Layer 7 of a small transformer language model trained on English Wikipedia (11 layers, counted from 0, width 96). Numbers have three digits each and are written without spaces.
In attention head 2, each number of a token's query is one row of weights dot the token's vector x. The head spreads its attention over the tokens so far by the softmax of query dot key.

Query weights of the head. A number n stands for (n - 500) times 0.0012.
q0: 492544545604523429422538466473420420462525523567439530567536511544560466465501611507574537489497517605474546576487535476510480543582466557558552359445502481489549529529411493462501415462601538538478495464498535464557474580522450483533448599522509504480496485514537489486535548559400469589
q1: 520522395494469450473603454499486417491523471541474572540528566465493511531601546509510472399406521528517518565484542499520415400469488476492508537515485567496499524453465469507449512419512547522564523596491460517517483486481485515565515566534419512463454521539487460573594485535460477588
q2: 516570560496467473451412577458504513462539551458514479454556603536544510450496464503438562566482450488512537539485523558519445481474392512386515473549572443507554512463542557446530577469518544441506547388532499512556540552580551576576444484620583542487452594559454457445561443548320504508
q3: 530482590473523456574522468520346459501565516625587458548514516531627570439406553541573585543599577561444506472585535404618527530530564542620512460525457392467469569529552396485668502489587437421572563439554429491542598479336524453534600536487518492601449454424549515421462545483487495449
q4: 448466607616478516435408565434394495560571470530536464545543592458493522460444508527568578482515666618420398422574523557615581519611484569578516406559614304431502427491646370463579559529447376417550480471528427558371695587431575433279575638538554425568439488465586465477503528448606565497
q5: 406652430514508512474511534543499450495457499463494461523587492506540558583663460520413402611572459392441519561553494459450535504407465357442567573523578689530565551433504470452480530467372597451424458499434493472435443411541474554604393454372458426404412529440454480471578414535381420427
q6: 546518490397426488490573463522673555511446445472362579477460617398508317515393410489605641415453432355634602535480549659420425393409524539572520540490503572640512625449271671622493397534401633535544523585468510495571312494534410563614409494339510532493399541517454423499495547488456375525
q7: 593475410582402465374477393583419499545506574654526371402413517582594555646611653527653615528523572560583570417506602522515275600514636468559470412295614403609480411456471394398504495486465467488539517298416509463666559472458538375513455523422478477470507509533471503537668561488589587633
q8: 499526484425367629489439528362465571571416529467634310458343542619488560589514592371482477380404479261713523486422542465345524624509570487384404329496561563449413780256419562563453302378549312533515646298536713554552378482643608503456166749424524490463484819386441531416645460703383587633
q9: 485393325486188550545513645487470424592486344522604659443486516571500396560244456412688449656522458392438488350414614464698389348474476652469514413515465324619364604450430683498414558290480543428241371760549417401428480697274480530577551603507576558389416444301483610536399574611796561473
q10: 655334654248660502962354387410415556472563336304552734351579549557417557277443540546124481449557532633397323427662481672524535604619586718487629380537458546770462436692718477436402672611424569249310593638519474610392595673627439450502395615543376513606544504576542607606355418491380502447
q11: 478528606355448397341621473366296494492510572327654480578492388380410561564522520588517553441594474601334325267556434380673712301517443336512650267571469458454698417393707551210574570683500468609457451540516491347522595440472695464482503558804427366491426424511390441485494586509474541565
q12: 712557445581380349585502580440628614570695490579583327638611795534651497323429526694538290595360565625384393350192653456455454452549302441646440350580340424622404469580430502523392517554564359734519362558575501620458618271555186663380480500511509604485332485602669733523482436492511617455
q13: 253505420349481365548529417696373462463462417687455603609444301279416435556522424478399495464596338543393452504454442541513660546538600386639713354472359593431522688466770607444415559564627585488475269394306574707440362503528563549155638668506284643561393630616539448356471546441560436424
q14: 499612277529320543489434340438241389458448450266658186410637524419674269471490490440279378629635612671422744536713447528624315667701615541485429432581664633497483490434520552592424542691454558131449521360670596570313596394406513619728570551762535505355440413370561437472472463493469384477
q15: 587524520429468519570500484285666537604694690248715509434681708352505439373534346470452571632788688379403499605515231339598336256429638214496574700716598415520468241317342347379629447411431536451450404448520491600455393608465345653598391453189405520425427631580528540329783592408433397483
q16: 561458533560486465475428630576461459428533591438493510530451455563573424505503494475405477525384539450520564469451439499464517377477382536511504437403489478521402491584509441501513488422529503490504563475481470561557418510477552457538488496517561510478436537637468474457548494505431517561
q17: 445440423472570624538541422495499554586508453577468460483495502513465550461483436512510483492557435430621441509487510515502557537448609467480494586529477429517536438407559523389488467590384441492588493446430548565394539445487487424496533447470374491457558450456468482525440476475608430453
q18: 481548507461494416543518555462508463497493581554534541515554496465583481454517534490560480487488540559586547559515600430516547461581479509458499373511564564512443513573375571441581546477507584560484462481537490548529424446532561533533423521465484458570395560508531467463528581547515532586
q19: 415447464481529472473516570448508517494464472524531558505480407455479513549519509570475421588524417482513508467446473627437426422539549490432461485508461568520546531530474543599330443470528496552533457582547517458573382458494528519502483440505453597483481498529582527575568555517457444442
q20: 487496491451537493538562510518474434552499458526533496496512528465508499495534506476538466662520451468526467571511448537448442449521579516399517479526512512466453609530547521611454497416466563425453413566559522457450401392439559527441507468579327580534445592557525511580464490588452454384
q21: 573472455497468404603501323545583542543449584476629454463534432519522448499539524398535556492485475530594671452520373448442450501511528421613395615430371531553550525553427479543388402565458596524542518547458517481555451424313461546597540483345481556554751505490495491579553494499520559588
q22: 583375484487642413495438421479402531447487434564421439599435449549497450393354554468500554387447686610396439306506492484514556510445474502466584464498550534482452409557449440520497443556475407477695576580481394447528646603461402570496516584471576474523540405379406408488433469335583590561
q23: 383540630470578416698526370470517417555457590434603454370493474472457460415518254515537424410432387413540572661559339346504535610400371587282562427773492504441400574468427528655585575614488629489500566560601465430456467419463415662527545550429526680357365491351480547592495319332362479627
q24: 575677301515453390336545738381384528437337559532505574438790393532595510706522422510496262733404642710306549408618510548414499592351614345363585494417610615623583532627396533361386631362383625673453556514561492378577527626551549349322467450534393581494435424545359497551712544342649627261
q25: 467454542439513385473424285274375430568594351458499531600521548450611652389566597333466733246461388490528607686469549314572621472749646440439587640594469489535310557668438460526371633569586279403563642144425338384405563525554593418350497480508587512396522363609743545500345676500518516693
q26: 493626700423654487391526296569562417512569752598524459511421595576494347517613513512557504796347410528629473592491655336512256620534557549610592694572638562524458480465457447446362550533292478432639533447493543322632611519228537503419294618413340617445529398434678662561401288517290478466
q27: 450519695399539406336475476444349452375231571432456569384651718544487319546489671569577504804641532542478463369508490646335404408471425181489589581343479559502380447661620391466616529257408581660456445514616498356349392465261293699403532546577487594726511418681585537512548642333533493601
q28: 407473320438392644460450437437523297487513254379658581580587597587567547516417471306798455659560600425310508453473615671160410513569489635469574374581400420305723391535526475432301499554347508472408403493530382371480469479602416274500445660498777455701475488498253458622458537178266552529
q29: 310636660344561460489470594414642207489544375491616389558741456633692712554568657578702311660517505311504491447646354432488688486372386639397553482497631631446463606617643661306476537598533604202450445477467550637455738371460375491439377443466287439576392582589478395384424609428627572456
q30: 679558588371338554552421399604543274393751490519408756370633559475417543451528399357502442564421406406519617585500445618573384548460496609460660424225363323523412576423439406949618227563464656506490438384488618630523477534697569681533518375586531670443269483671419424366654399373517555488
q31: 570264630440449560379574402463502104594465696643487400633314339345561434520488627371564482775795829581518459607401349580390372435415675604480522452460514536665467604482441499503574594532450251697518504451431379512413500427637438366692454378535482639702772563454332546380510408472572353450

Each question shows a short text with each token's key, already scaled and adjusted for position as the last token sees it. A number n stands for (n - 500) times 0.0026.

Then comes the last token's vector x. A number n stands for (n - 500) times 0.008.

0 "V": 503506505510445542510548765402250443543499527566484505466543572499366710484460468540536354709559
1 "eh": 461479450434470564496624616425233535530673388677441449498510529469401707521536429582538414475659
2 "icles": 560481474476475579514500553434231589672560360573484517443571541436413717500438602648533322547580
3 "==": 533484522481425567518532712391224522548571541522530502462595596459411700489420532534531347711519
4 "\n\n": 484523519448434552462434735436450511444516629413525473492528585445289745505531486380707468640456
5 "| N": 428550535435470694547491774275411522473490494439520537528392559436358546537542508638533374616376
6 "ame": 522601417477435518578592810472378485358518457599464458611488580508473552525462251465520389613415
7 " |": 437476486405459617534490647440404438423368518650469509560476570420378585583607549356680301671409
x: 380550435516296723484444377427309637437424459460517508466587475411419568425578416592467540578359503412444546769244584389307394573544477432195639438413401439527484511370513440790499139521356401497438544532596524719391621457816783377569629760528565519383688504265327576631371477522461549614
Which token does the last token look at most? 4 "\n\n"

0 ".": 498520517502448528507535760413225467533461529551491515453550580502374704493444469520511345698560
1 "67": 482531512433356651523558704485301628519499547531385422566582602443362686505418556491443342613479
2 " |": 561515557370467554487396722523365529631400745357482527441481496499482695535502558364450418593567
3 "\n": 504499525477369563527453756344409496609439568468380459450550623392373677443599477529429487710526
4 "|  |": 436469504451449616556573662307325537529396281438568496588368608509439635461446431546557415658445
5 " N": 448569464518472669510583561181407576511430400577529587455445601502380535561443499722531425419403
6 "P": 497524509437398527506633798301432542501357320516534531518452561492424606503454360594506423372438
7 "P": 471501467477420555558687681317518543635405355561492530527477577456414605535608393443628257475537
x: 619623504537368614601470488489437593658379485475522434440447466310683606360593351580563589565345489515428493716164653437508306371492628488406509385391389373653415491376667478714464296655455318662369359304518550715519424360845433299361568671454614507682628479423351564721588439556279640388
Which token does the last token look at most, and with what share of its attention? 7 "P", with about 70%

0 "| M": 481512507516450556497534796379204442530489516567474497471549589486335738492424469549527309738552
1 "ajor": 509524443489395655520555674325250434373458332576460544341622548448403686622412361609531366589388
2 "ity": 539544481491519621524581668516379803303520424660460386620546532475423604542474242433329450636439
3 " |  |  | ": 602544440556458667512636693323265610429568486529612421647477690514413687571376472581418357583612
4 "30": 473638348432366598609468581670352559247523689678587505613558542541416677576371620547598592517434
5 ",": 446540392409457531509432637454499565401391773649475513495518472460369780707518686615318520514595
6 "0": 504555412473404498579533464652382631439406837669388585461459510551433591608496615689318683468557
7 "80": 552476429436405594567433494685407715615429676682470606462482502543321710601394555710379589603559
x: 411617674478326561531426359552503463549416602501577306277389445360575536673609460639545335616288436498220613688385442309536286369487592440209470325235511475635448482486551446767522390439482441622355395410815526593563435242686570529322566529456560429682428353462267616593470342609446532424
Which two tokens does the last token look at most, in order? 0 "| M", 3 " |  |  | "

0 " F": 493504504512456542508540690407267470521493509554499509477529575497379674476463456545514367670552
1 "ia": 458499536454483530503588511347327447570461294566503534426512532513475625427496428611506316524608
2 "vi": 523555445465501533477525578352411478651498269581469470471567511445462608535451600618525382534644
3 " Frank": 560538508476476590516582522462364514604675373627478483500514533483432576519419419636514373423684
4 "lin": 527534504441490554495620532551306563614646372610523522497475470489454523454486499675548364503664
5 " K": 444627427514498678524617517509392560639675442512602580483466556500418537527464522638479403386554
6 "w": 492499516517497478506573496450440435734576504471501506484441471488446523475550544742500379325645
7 "et": 434469576483474464451559491508361472765545454552553519504470482559462576401459508582419372345641
x: 407404658493377430476580520769546474587398693587598358514534532332539367516536358623648638473343488523435498627179582393323375308532506444377522472429351363622438623497432394600473291822488379825453459496645493621532466297544268468540495640323653566575371594279399659795533436578296610459
Which token does the last token look at most, and with what share of its attention? 2 "vi", with about 30%

0 " |": 486526515467441561506515826404185463536459532548478519440552591484363743472463459530521314785577
1 "\n\n": 517482511470426543453449863389298462496481565474475512440564604467279790459521435402639376702550
2 "==": 451487543421455650524380800305346534528465479467449503428591600393368590379582443548541249802521
3 "V": 499567451486478665453542791306316597542600575416568404544517600477386644520385420472425286798545
4 "eh": 511571468447439493533621610330252492292769313618571445433324485503443718543566327554612563419483
5 "icles": 402474551410430620545475636400246604557447273551497461470513542418362816524397535631538296637346
6 "==": 438513532420355637531555757363211575571595490533461501501591588436415739483381558530499341778461
7 "\n\n": 502528505434376595481407760414485524424528668369460555514487579438239784503539492333733484677418
x: 426545649525425628579581517489354453525230370477495420351571558484574580641608430563578528492346492372525649799409577411419359511644597633516549478258421292658312395515488593720366230625464448576295428501750484767401612428564917346511615718351585528565525415456561433733409475478406620416
Which token does the last token look at most, and with what share of its attention? 7 "\n\n", with about 60%

0 " Union": 483510506507446536518535739410228463528502518584482515486544568498379705486478459549532339691573
1 " |": 500516528431463585500484731427243474532508560572453514459546557449399684508534537524535328700614
2 " Un": 466538472498402591491423569405297450528532666625437415532564622483357612393441352677457401634529
3 "known": 490468531428475558623396548610402490326389531651539460584544499492503638338401492425648385605715
4 " |": 521552478442495599528417553588270589437460612691575518536521559507402600500469526447467377790578
5 " Mon": 451620512547482585579317472407380481404467733584605557498491503578367622418446386631456328566459
6 "ted": 480517473432441518507438548509316444400473443817513550538544537509424667518383440641466401688508
7 " on": 455473427438452571579471475508251465532402534787461566510631520522453588462358476464514340652541
x: 491631560629443664481530478438493483499542528468409275445707556485719447571700354578479522623478392332425540731154386152594298432475536457309425447361501367635411400322559373655624219610550469566519408443554723677472379517549561403590655553359566541756478537282325439682619443527370356330
Which token does the last token look at most, and with what share of its attention? 7 " on", with about 30%

0 " China": 478506529488438540530521689415236448559510492592477520489518576496370693517464496613559327662602
1 ".": 501508540481433553477534724407216508510484560540480525440551592494383695535424492533545374661577
2 " H": 549491463500497603500588621390316591473462592504429382610527620454331734523418522600522358548417
3 "R": 517534542487469433492533572327301377554469459463479517418472513508407653616483593670472256387403
4 "I": 540507571452516546519636612512432557660388473512521497499500502449432658512483462573474126412558
5 "C": 558592500469506490476623566363450581826445506455567494464508546438453626489429535568459327543685
6 "'s": 456512491484495565469581590383308533633595543468548500489490506422451695542345451526634352712622
7 " on": 431504525488428562550502586401233507480587516638493484573586487553477619531283395490414322635465
x: 428624652645545584463585531517428446521441500489459316474693479541610505537539394553510541434474394285516592722188362158557402470437587478427386464339533343663358460296633374679629223509599467587579402408574631707458452434581680438638550536327627613744448516221331395662711512628280433311
Which two tokens does the last token look at most, in order? 1 ".", 0 " China"

0 "oviet": 487495511499438544512544742423215465546494516597485517495539561492398715483428465569536329690559
1 " Union": 488464468476462524522525660415220576553608497671424486553515528524433656479458472702530316559650
2 " |  |": 543497560425458532519449683386233470552589549568474526528534570478420628531515527571556318665736
3 "\n": 511505529491362560542450714385406498505465634513395458475560628402342674440581520441493465785520
4 "| M": 494559521494507686491621664286370594528462337393594491532431625449328592507431493597550384590404
5 "AC": 558464572484437467521588704360496409557392231573507467489426519488383639534430410520569283526368
6 " F": 423583519525433692500658575302441589591572413539552551493478655471320633509507423587477302472629
7 "M": 463510613511506543497580488201434566592556263340472504495441523487501550363538396484496281497597
x: 601516584578358516536601483640427686649331493668516445379462438350496608426634319504489472554428493413435543639173793403554463216535740549396553498284345510628374484486662375677543270559383459729376530339524507698603409395799486340515625643379633628641489564444504517709584447681331572343
Which token does the last token look at most? 5 "AC"

0 "52": 498511519509440551521533729440257470534475524544491509474547564494383686481474491527494357716550
1 " | — |": 485495561472465568489457711486220511526450579556460512486530561496394674505431498511432378679537
2 "\n": 419492515481401588510458741436386533541459563507437458472563612408357676445567466466417493711522
3 "|  | Independent": 521494540494439603578533646381352619521466330451529477566456562482405550546418371604561350648361
4 " |": 520510527479528592519664527510456591489482410382552478555342553464414578618399443665656277545563
5 " Ed": 447524524453442565510598488390483346550494482520525498528489512503386574498351369834554447381540
6 "m": 451521538457452557571642492466349485526435283648526589531472528530412580424594316669405541576487
7 "und": 490487527515432530497607457592418474625401343744519550557490479544334595493330464600534441637520
x: 558625543508395752552603425616557523519504548609652413541605483460723566446629405537594423662350510441417610743334352347345218307451553376307562358397288407642458561613470304631547278486446343854403409569631384669528340458688267456429752587506544389634402555445389455676560571515355603415
Which token does the last token look at most, and with what share of its attention? 7 "und", with about 60%

0 "\n\n": 499498506494446533473476789418323472506489546498475512460548579473327725470505470451609396685548
1 "H": 478434505494473634518598678374364619454547496439427405598484600454374662487517472644515327637379
2 "R": 530511526480472501498594575315346361577467353428482489376460522485425637569533565645437240429414
3 "I": 535501572451503562521639642501403546700393380485481494460500499448465642487501470595468161467548
4 "C": 582571497463497524478634617370428595815462417437506450465497545423471621488468517588468312595624
5 "'s": 517518504494494565457596606344335520684621439462565501484459502445478663530366434567610332692609
6 " Executive": 422453480509434570505511592284349546535666396581465555471397518562421585517380268535440317459520
7 " Director": 466505467448500610625524624329323654494530398585403496480564589513430597556509329508493252523556
x: 467689597478399457599545513485536418513466445349526355453364437383627586682597418523603582691429468412412492667136703370554438285495564360439591363242378305643440518351671416581628156557424371716398512427523519859430462313788644357501583522495638602630435586441373350443568494561426534415
Which token does the last token look at most? 5 "'s"

0 " de": 490512509510452541519549686437252462509493510573489507476545565503391675488448459528520389664556
1 " l": 490551476499464634494589589420272497543551493613459464464578573445358638505435535587487409607577
2 "'": 485473519494444537520586695438227435557524473551490498479549540514426651469440410495463419610567
3 "A": 568548534519462641497599587380286559601517391528505506423474572537428623462440467550397365572522
4 "v": 505537535465492580489500540298404468627460383542536472453548538474514628414439484561298399535648
5 "ant": 547438597446463559509557525368400471544577280706523531451520492545466595425493527591621552590505
6 " Bl": 369540478482471662504533509373459523594607436630498615474518609468333569450508480595445359434567
7 "ind": 509474575471459523496555500486355554648592357660526473531488505545451551339453400508356354487590
x: 476455516652346716454483472776579480583442557573572379440472673268564445410582267471491637490282302440463497679174518280412302235474607540355522440364426398584559596387592350629424326614546343825485291641526488577562384296646416479603498476381602571632390453399415523648531566749453585371
Which two tokens does the last token look at most, in order? 2 "'", 0 " de"

0 "es": 495519503505451551514536743412240461533479506560482514460555583489367718483463482528539366724551
1 " techn": 443457452571481603552553557345316586514692493626410441507535662414363747494432540570476433579468
2 "ological": 555474484495460606525563670365261628510628453629517510504595597438460683488407484474519389687411
3 ",": 567527451473454640512559595397253614505585567622519499474545555488435734557422488442474349702437
4 " legal": 467482472457412603587478572472241522450583583670584479454576536441455742525367402574499463657395
5 ", and": 456492464452399618506440606423232604473537493710514537418543546474467714542465447487490386699454
6 " administ": 334589390517416545614516499404232589420587600688499573435569530484475659488443409492355440561522
7 "rative": 507512475467435614546464593462180630436609590713479486470552543535483660520483461511530495700454
x: 503585660514233558394356353519544520589423501446525458324453517371562478672655331438602328449304508446278640660317522236586423288506561420314620413422466418530383586287482484775545303511404561612454401372669583849444463387679747359431474631377530618624488324317436386591633634542316492522
Which token does the last token look at most? 0 "es"

0 "C": 498507504509448528510542758401252465547479525566497513466537569501378698470462453530519344709565
1 " particip": 527489472488493611595531586399326649451593558497371474515501601422361787510430442500493381625403
2 "ates": 529485514496468618532493667509257653507575504586520468534584586470390726496454465509459441730408
3 " in": 547513497459437653509492629408230539506526558588512506492591604439409758587482552515576396655484
4 " discuss": 523505556534455603587440605406275537370533591646564507496600546476413698501452450568425446744551
5 "ions": 438529476451454619594495614497271629352522500652532481544591586463406664544440466508500408743461
6 " on": 422493540461417641595524612420207501436527505604494504559601540481430685567422523549538338673521
7 " human": 512482524484438593594449628415278463422448527744411510508599558455509632504370450564441412636327
x: 579672578434333533644342422440474525642430515396493530328319583392584434592584392532624422614320428313428543678356506255536513308517546482413672509437558226665481490312552389664659305513330622684557464489673597756623383373557748327596630695350566597525496548315319426658694660627286503442
Which token does the last token look at most? 5 "ions"

0 "\n\n": 498498508492433542467470861398278465508486557497468515450560599466284781462507462439636371731560
1 "===": 421469535523473611589474799360214469494519455547523539439570610420366608401648477534506256728625
2 "On": 518488614499391656543506783371314399491450549556400483512538521504401618430396340616381190708470
3 "line": 552503523414493610559518722375268455488286422742496488492591540424486660421456370359422302737492
4 " Adv": 497663420543457622573391583297345575480577515636677485535586637530260679436585259473403297533439
5 "oc": 481525507537433632574531481327371611191680294736535534520513512612395586534616343305426455592552
6 "acy": 463553481457456662545552676356337660545648303748536529517494557529446658452523318432406377744644
7 "===": 453545547435381687521502719213250642447676496578424483506565545437434654484408553513492356737511
x: 333579498466549428473363325607456503437282483515506306387594458490646600613689523500458541490354507444474755746312610201349417459517526663398643331247349461509376431487595483581502186645481453699421501567723508815607538419629823450432487712474720559546593485409441465637534377514407399357
Which token does the last token look at most, and with what share of its attention? 0 "\n\n", with about 70%

0 "5": 503520516502444553519539759425248472509481535555476514467547570493372708478465492519510340737544
1 " mm": 507489542475417569521454720352340571580582497572458465479584596398345612491516476540386334730429
2 " | ": 526500456494468563446499689233339498584584581588448445488555659459445693531414609450466402637440
3 "4": 530505497445457638561472718348371514281622625592546478496549554447521582571467716403532497577385
4 " | M": 486606484526460641538473756354349520431517596570614480515553622476331626609476502581395405618405
5 "od": 379478633515422461472503660311440316392483417711434447429506550506400671509491571513401396373438
6 "ern": 483510533447493542534587585447233464464397373802465469517565543491444664557454476590616371566504
7 "ized": 461502457428417543527552588605292468587488419765494539518514546466434664583359429602555372694489
x: 575609501582391675413454403414569561542441519452550490560367591430530532561684387524463558694246574394305537704336451320384230244526550502345487408330477451653410423318487422754516264563459521736393284330653627733676447458568632475413661623379611538731400529354235374676483582658460453474
Which token does the last token look at most? 0 "5"

0 "10": 500524525505424564536550839418171462522469528566474516458567592488333770475455486530505288801557
1 "8": 528504525454439647516517830410207583509544551575476477489573575437357752508530568529368296809486
2 "m": 564485479464452644466529735371222651646590463578455442443562641425343742495522491564306316774500
3 "m": 592581423502492605437507555272208589672600369635527461425617666464393740458333537389380341707416
4 " |": 519498530457498607459481577359131447629553431680585571425507590578477707494234601255425411677390
5 " He": 511589378464438647488503513426249391572425586692636644489471579592338676511297352827486370345553
6 "avy": 476513605474365486475306384543141474620343506673544585431504530505321745445498386735370318528495
7 " m": 449463408471481701482363559384268673469588462570368681416614650431346700494412535566553132449419
x: 407492459632468444496492377606484756425225448581479493408355416354558514586679217563650409474465438531286458816348507319553420348512612434375465533218469400560338434499539465583647147549269577489445452442485591733552529492588420389381661767295489557534459572284337523628569385543255496381
Which token does the last token look at most, and with what share of its attention? 4 " |", with about 50%

0 " unit": 478506494511451541517535728432258490513509527578483508479549556488382700503451461534519367695536
1 " mon": 500495492531475601532489656415290489484537561579423457455558576466347718486467478533535312643489
2 "ted": 517494531475461559497567577458249507484584457650491494469555577492422739566409514560456417697494
3 " on": 548516536498443597548542589461198485510485525652507503498606559490406672525407486513527380667506
4 " D": 501631432497498650533518624321307509522488579696576497511541618474343567480490457537394408529500
5 "ong": 540540514507464391556615566386354297596453490715541462551452516544545506419564361608554399492618
6 "f": 470520476425449550499512541419322459593463395740557603490525595478405611379515523579591317595496
7 "eng": 441477498492448488510490475369286441610457324733475545487461527544463568419475546499586335462640
x: 413440469549419510414548556610625554527542527500594427471513549361644604486664363501683484706183456385439487614202498229400366174585497542386604468430454382599497423358520339750672222625374337718540414473543640646366416401749383447467552537308476602590440631371420593786379553476305516443
Which two tokens does the last token look at most, in order? 6 "f", 7 "eng"

0 "\n": 494499511494437540501490784431319478524455543496505520449539588462338717465513490473557398718548
1 "|---|---|---|": 588470543453541569476532703462355501406431388452443497483532533490382698544367490433653398724457
2 "\n": 435509500468378544507496736400414547516414575418423435500542622397339687521473493566536481690351
3 "| ": 524544484439463631494574731329482565474373564387463450545481667461367667436453546548499450677435
4 "1": 445491493468432623594523579308540615433394471413443466517419563492451516452698581455572558680262
5 "992": 474524505447447629564578581361353549599419314427456462541537627469402590529594565599446442749409
6 " | W": 419571472570483614539655474248329526560455425356483570531416619499374471540537406682495473573434
7 "is": 482465599441446561491616447461238341596320395454524458563440489460439570439525355670562440390493
x: 708401729552492543531484489661506503538180646491477493389577714447601566626546397637682637612345416399419528682135527445396501340617454472377462619388568380633395686442496558523483188537528560779545568435617493590573489417601327534739527807388693483641527562395417564801486599629530570507
Which token does the last token look at most? 7 "is"

0 "\n": 494499511494437539501490779432321478524455542496505519450539587463341714465513490473556400715547
1 "|  |": 562500583402450581545533719363286478481419401445450506543462596472411649519427465572558386684493
2 " National": 560485528502452586553595615336278505416431377597479478542456587499422589554422349627562327527387
3 " Democratic": 552505476473448580523487635290371580485463366616502502543520522452407610567423298516538255542524
4 " Congress": 517517477553491539558543557339386683520584365589589480563491501518435598478393274626548304539580
5 " | F": 460584489531437650577556600341332579487630576496575493543467610481332587526485501640617332602577
6 "i": 445538517512505365567430399325317350446422447500540533485455426525542541399419389661654413501677
7 "if": 525430492458418461464439570426398488571443299685495605475464473513353656538285612661494502536538
x: 417647644403380612621519636654572586688390587456554450538633486400457520587688337505651428614375441341519572765310457349444225368463733357483521344517458371607417474718516517574658267521421339627634460556626518550664308406597365420411546625380559594691460622443334638829636421562284723415
Which token does the last token look at most? 7 "if"

0 " National": 469502510510427586519568829371100469512532502655470525481552607497362782465415390538533223753601
1 " Democratic": 503512513499395563541506846337136463521513512669474530493567572501338772469427400526530238781619
2 " Congress": 565485513551434546582493746314173643536645478739446492564561524519392720410399359650474219710698
3 " | F": 580517522513415683581495766305173574495673681607506422549514655477288663464513558640536265750643
4 "i": 592579496487475292622317476200184236403402501570550471510477397556569605306493413654689371591752
5 "if": 483606418425386408453344604363358452621447274829469680495520473498300693528223743736458508573582
6 "i": 392501385329494497530310686447401482520389333882571659449524463443449712564330740497719429566744
7 " F": 369507422508374682530468504402379538635760546664388728384524622484223712579303658749599426384664
x: 210667547443536440518482437555585557525192413504533452526461384383587489485686473604635486541455399578367542822306466421497287250540672393406601542391476420763513314572522554671563464494317387731537384408632518742454522273589277246532718614332610568586600440358297460657433507567377499397
Which two tokens does the last token look at most, in order? 7 " F", 4 "i"

0 "ri": 495512501522435562512562819407158439547469498599487502454569602504330785479422463551536329784556
1 "ot": 437538444485445621467662692453153563707568321693514446397573589491394750510395537649449461660598
2 "ic": 509512471528441612506572797387126605592527424649455506465570628463425763500406472567544307691573
3 " Party": 607502440473447580531547701321253634596787470648578464522466565492383722564412373553499235630643
4 " | G": 506601509572512652542449668293289549559615708448608450518425584471292677647401542700613263654632
5 "od": 424538511441413425587607598387217352598546667684414470533504487517446586354301406840721459571416
6 "win": 506494480450522496572598490522261376563441428923460556521453465486396627549517465674853391598600
7 " Y": 322405425486408721520591509508394557657677478654374732409545576559324631581432555776528295335562
x: 310550624577507370441482476473581691479250587505554297487299545550578394527568511520441493675334492580391554709189634362500292309429596390490664482390539433741424469685581553596573292529424457590518409516468689783415365309582240270585651660331539390590529457400368631760418439683452513374
Which token does the last token look at most? 7 " Y"

0 " Democratic": 490522513511433537527523756389225476518491508600488515483544565501371705474443441541530324705575
1 " Congress": 497495529542448531556519699383230563515576489641445505532546539507393690457427418595502302670617
2 " |": 546509537435463613512503731424247542505572586609470494518545574472403669483493573512582332730616
3 "\n": 510502543466347583529461735401450487504493626454405446467541612379344684447602513482471466790571
4 "| ": 551535491439446668514552687371449570554394538430490474526466690487321719395464607461466485744499
5 "2": 571480500419432671598578588289417605520389382460452439526469575507443537426616604398460639701284
6 "004": 503570481457448629597599548341439541621389286369440495565499597519389565509666538578437533769395
7 " | Al": 487428567613493624516599526233411588578414316391451518557352536553409476561472348749470515513498
x: 374597731532462598610405628430398445505181552465539389316424649616535727536553505612647474583404568259496443631336674382373473346426624384288481483274433406512389555577715439616602216440525448818523493583732496799535440505609484303596585619264526535579598492428407504697675635538418492589
Which token does the last token look at most? 0 " Democratic"

0 " Sweden": 488505516499434545524530758422206446572473503570507514467542579484344737477444470595549321746603
1 " | ": 438462495465477596456533690340271516655527565567465414533547631428386710453477585701464358689658
2 "5": 557511577401446594592476706421352537302650641535534492507439478481427622589378767596627428687600
3 " |  |": 491473630410431504565412769500324543432505531621535526585486592543334673633445511560368414761669
4 "\n": 607523534474320583552444742370402532510398605566443476485586650391303701451534543437410503776473
5 "| ": 552544487449411686527537742337432586559362533467555498525483709478332707363479600446443477747470
6 "9": 508558519497483674619534538293531621471385365397405482564394563521421497419623520427480503695130
7 "K": 504511523529442647541584564438361648652324271322485577512441609538381592559621463578327562661308
x: 515701805551385562465499479391420687511355394488550422348413669431560770647674510587501457517349367493394569610306717397516371225560525449241467419320370620600324537568491450671470330518482441757511431346597568603577494310742471356483746713484733463638468387493417536635522400615452698427
Which two tokens does the last token look at most, in order? 7 "K", 0 " Sweden"

0 ".": 498525520503437535509542815395167460540453535562489519443561597502347748492432462524513312741573
1 "\n\n": 534480505474438553443436863395338510491503586469467490466566591460259795457540465392691412666556
2 "===": 429464545519471601603448789355222443516540472565432517463580594420379590398683514550533255711639
3 "International": 527428484492391573558443803360300550454509457454543484540485551460439701516415335563598241781396
4 " Adv": 489602429524453528542309540175370528407610535597647488515551591493290721480627334547615289517438
5 "oc": 497518497522426630570531543296318596198706334739534529519521513576410588540587335356446410633557
6 "acy": 454558465456442658541535678355342670487691352739518533503490555523450661462516287430419362741625
7 "===": 461550538425371661522465693216256641428690551600420479500568518424435660506376561523508374736534
x: 344579491478543421460354312623465480424273495494527293380607440480660594604703519505440529502367523456477754750319604195355418470499518670395635325255369484492390420489590486567517198654468457678413495555718511810614526419626813472432472734481725547545590512415414473653528377511430406355
Which token does the last token look at most, and with what share of its attention? 1 "\n\n", with about 60%

0 " | ": 482504516498451552500530786388226463534476527568484497476549601486357741482462497550525333729574
1 "6": 566508537398412630585530767372281527403494513607463483449489580489385689580355650605558416661560
2 " |  |": 521498597421455510533446746423304521508412474664518545524541609523344700600429474515390379752628
3 "\n": 515509522490341578544456743371363521541411589588387474477585651400320704441522518460408472760494
4 "| B": 499543533513482742508625657242337642581437364458550489524402702458329595455447500557478418584436
5 "T": 574541581526455546485659596222443506645346334422547488494415590531459548391500312482404310464305
6 "R": 517498576488506562489645636247470581783345277468510487510468593481446591461507485486479254496419
7 "-": 345498518519427616471733535284489616780468387531485589448477639478419574469470395572478293441577
x: 524568625483503505524601530627437632424434478626358448432486353354531554460589399686579632485355619501527373675362649385405391328588569545355290468275466384677323529515564514574468207605329482769516331540671654858583447297798430301507478690443621605540563458455324572715521515543281399327
Which token does the last token look at most? 6 "R"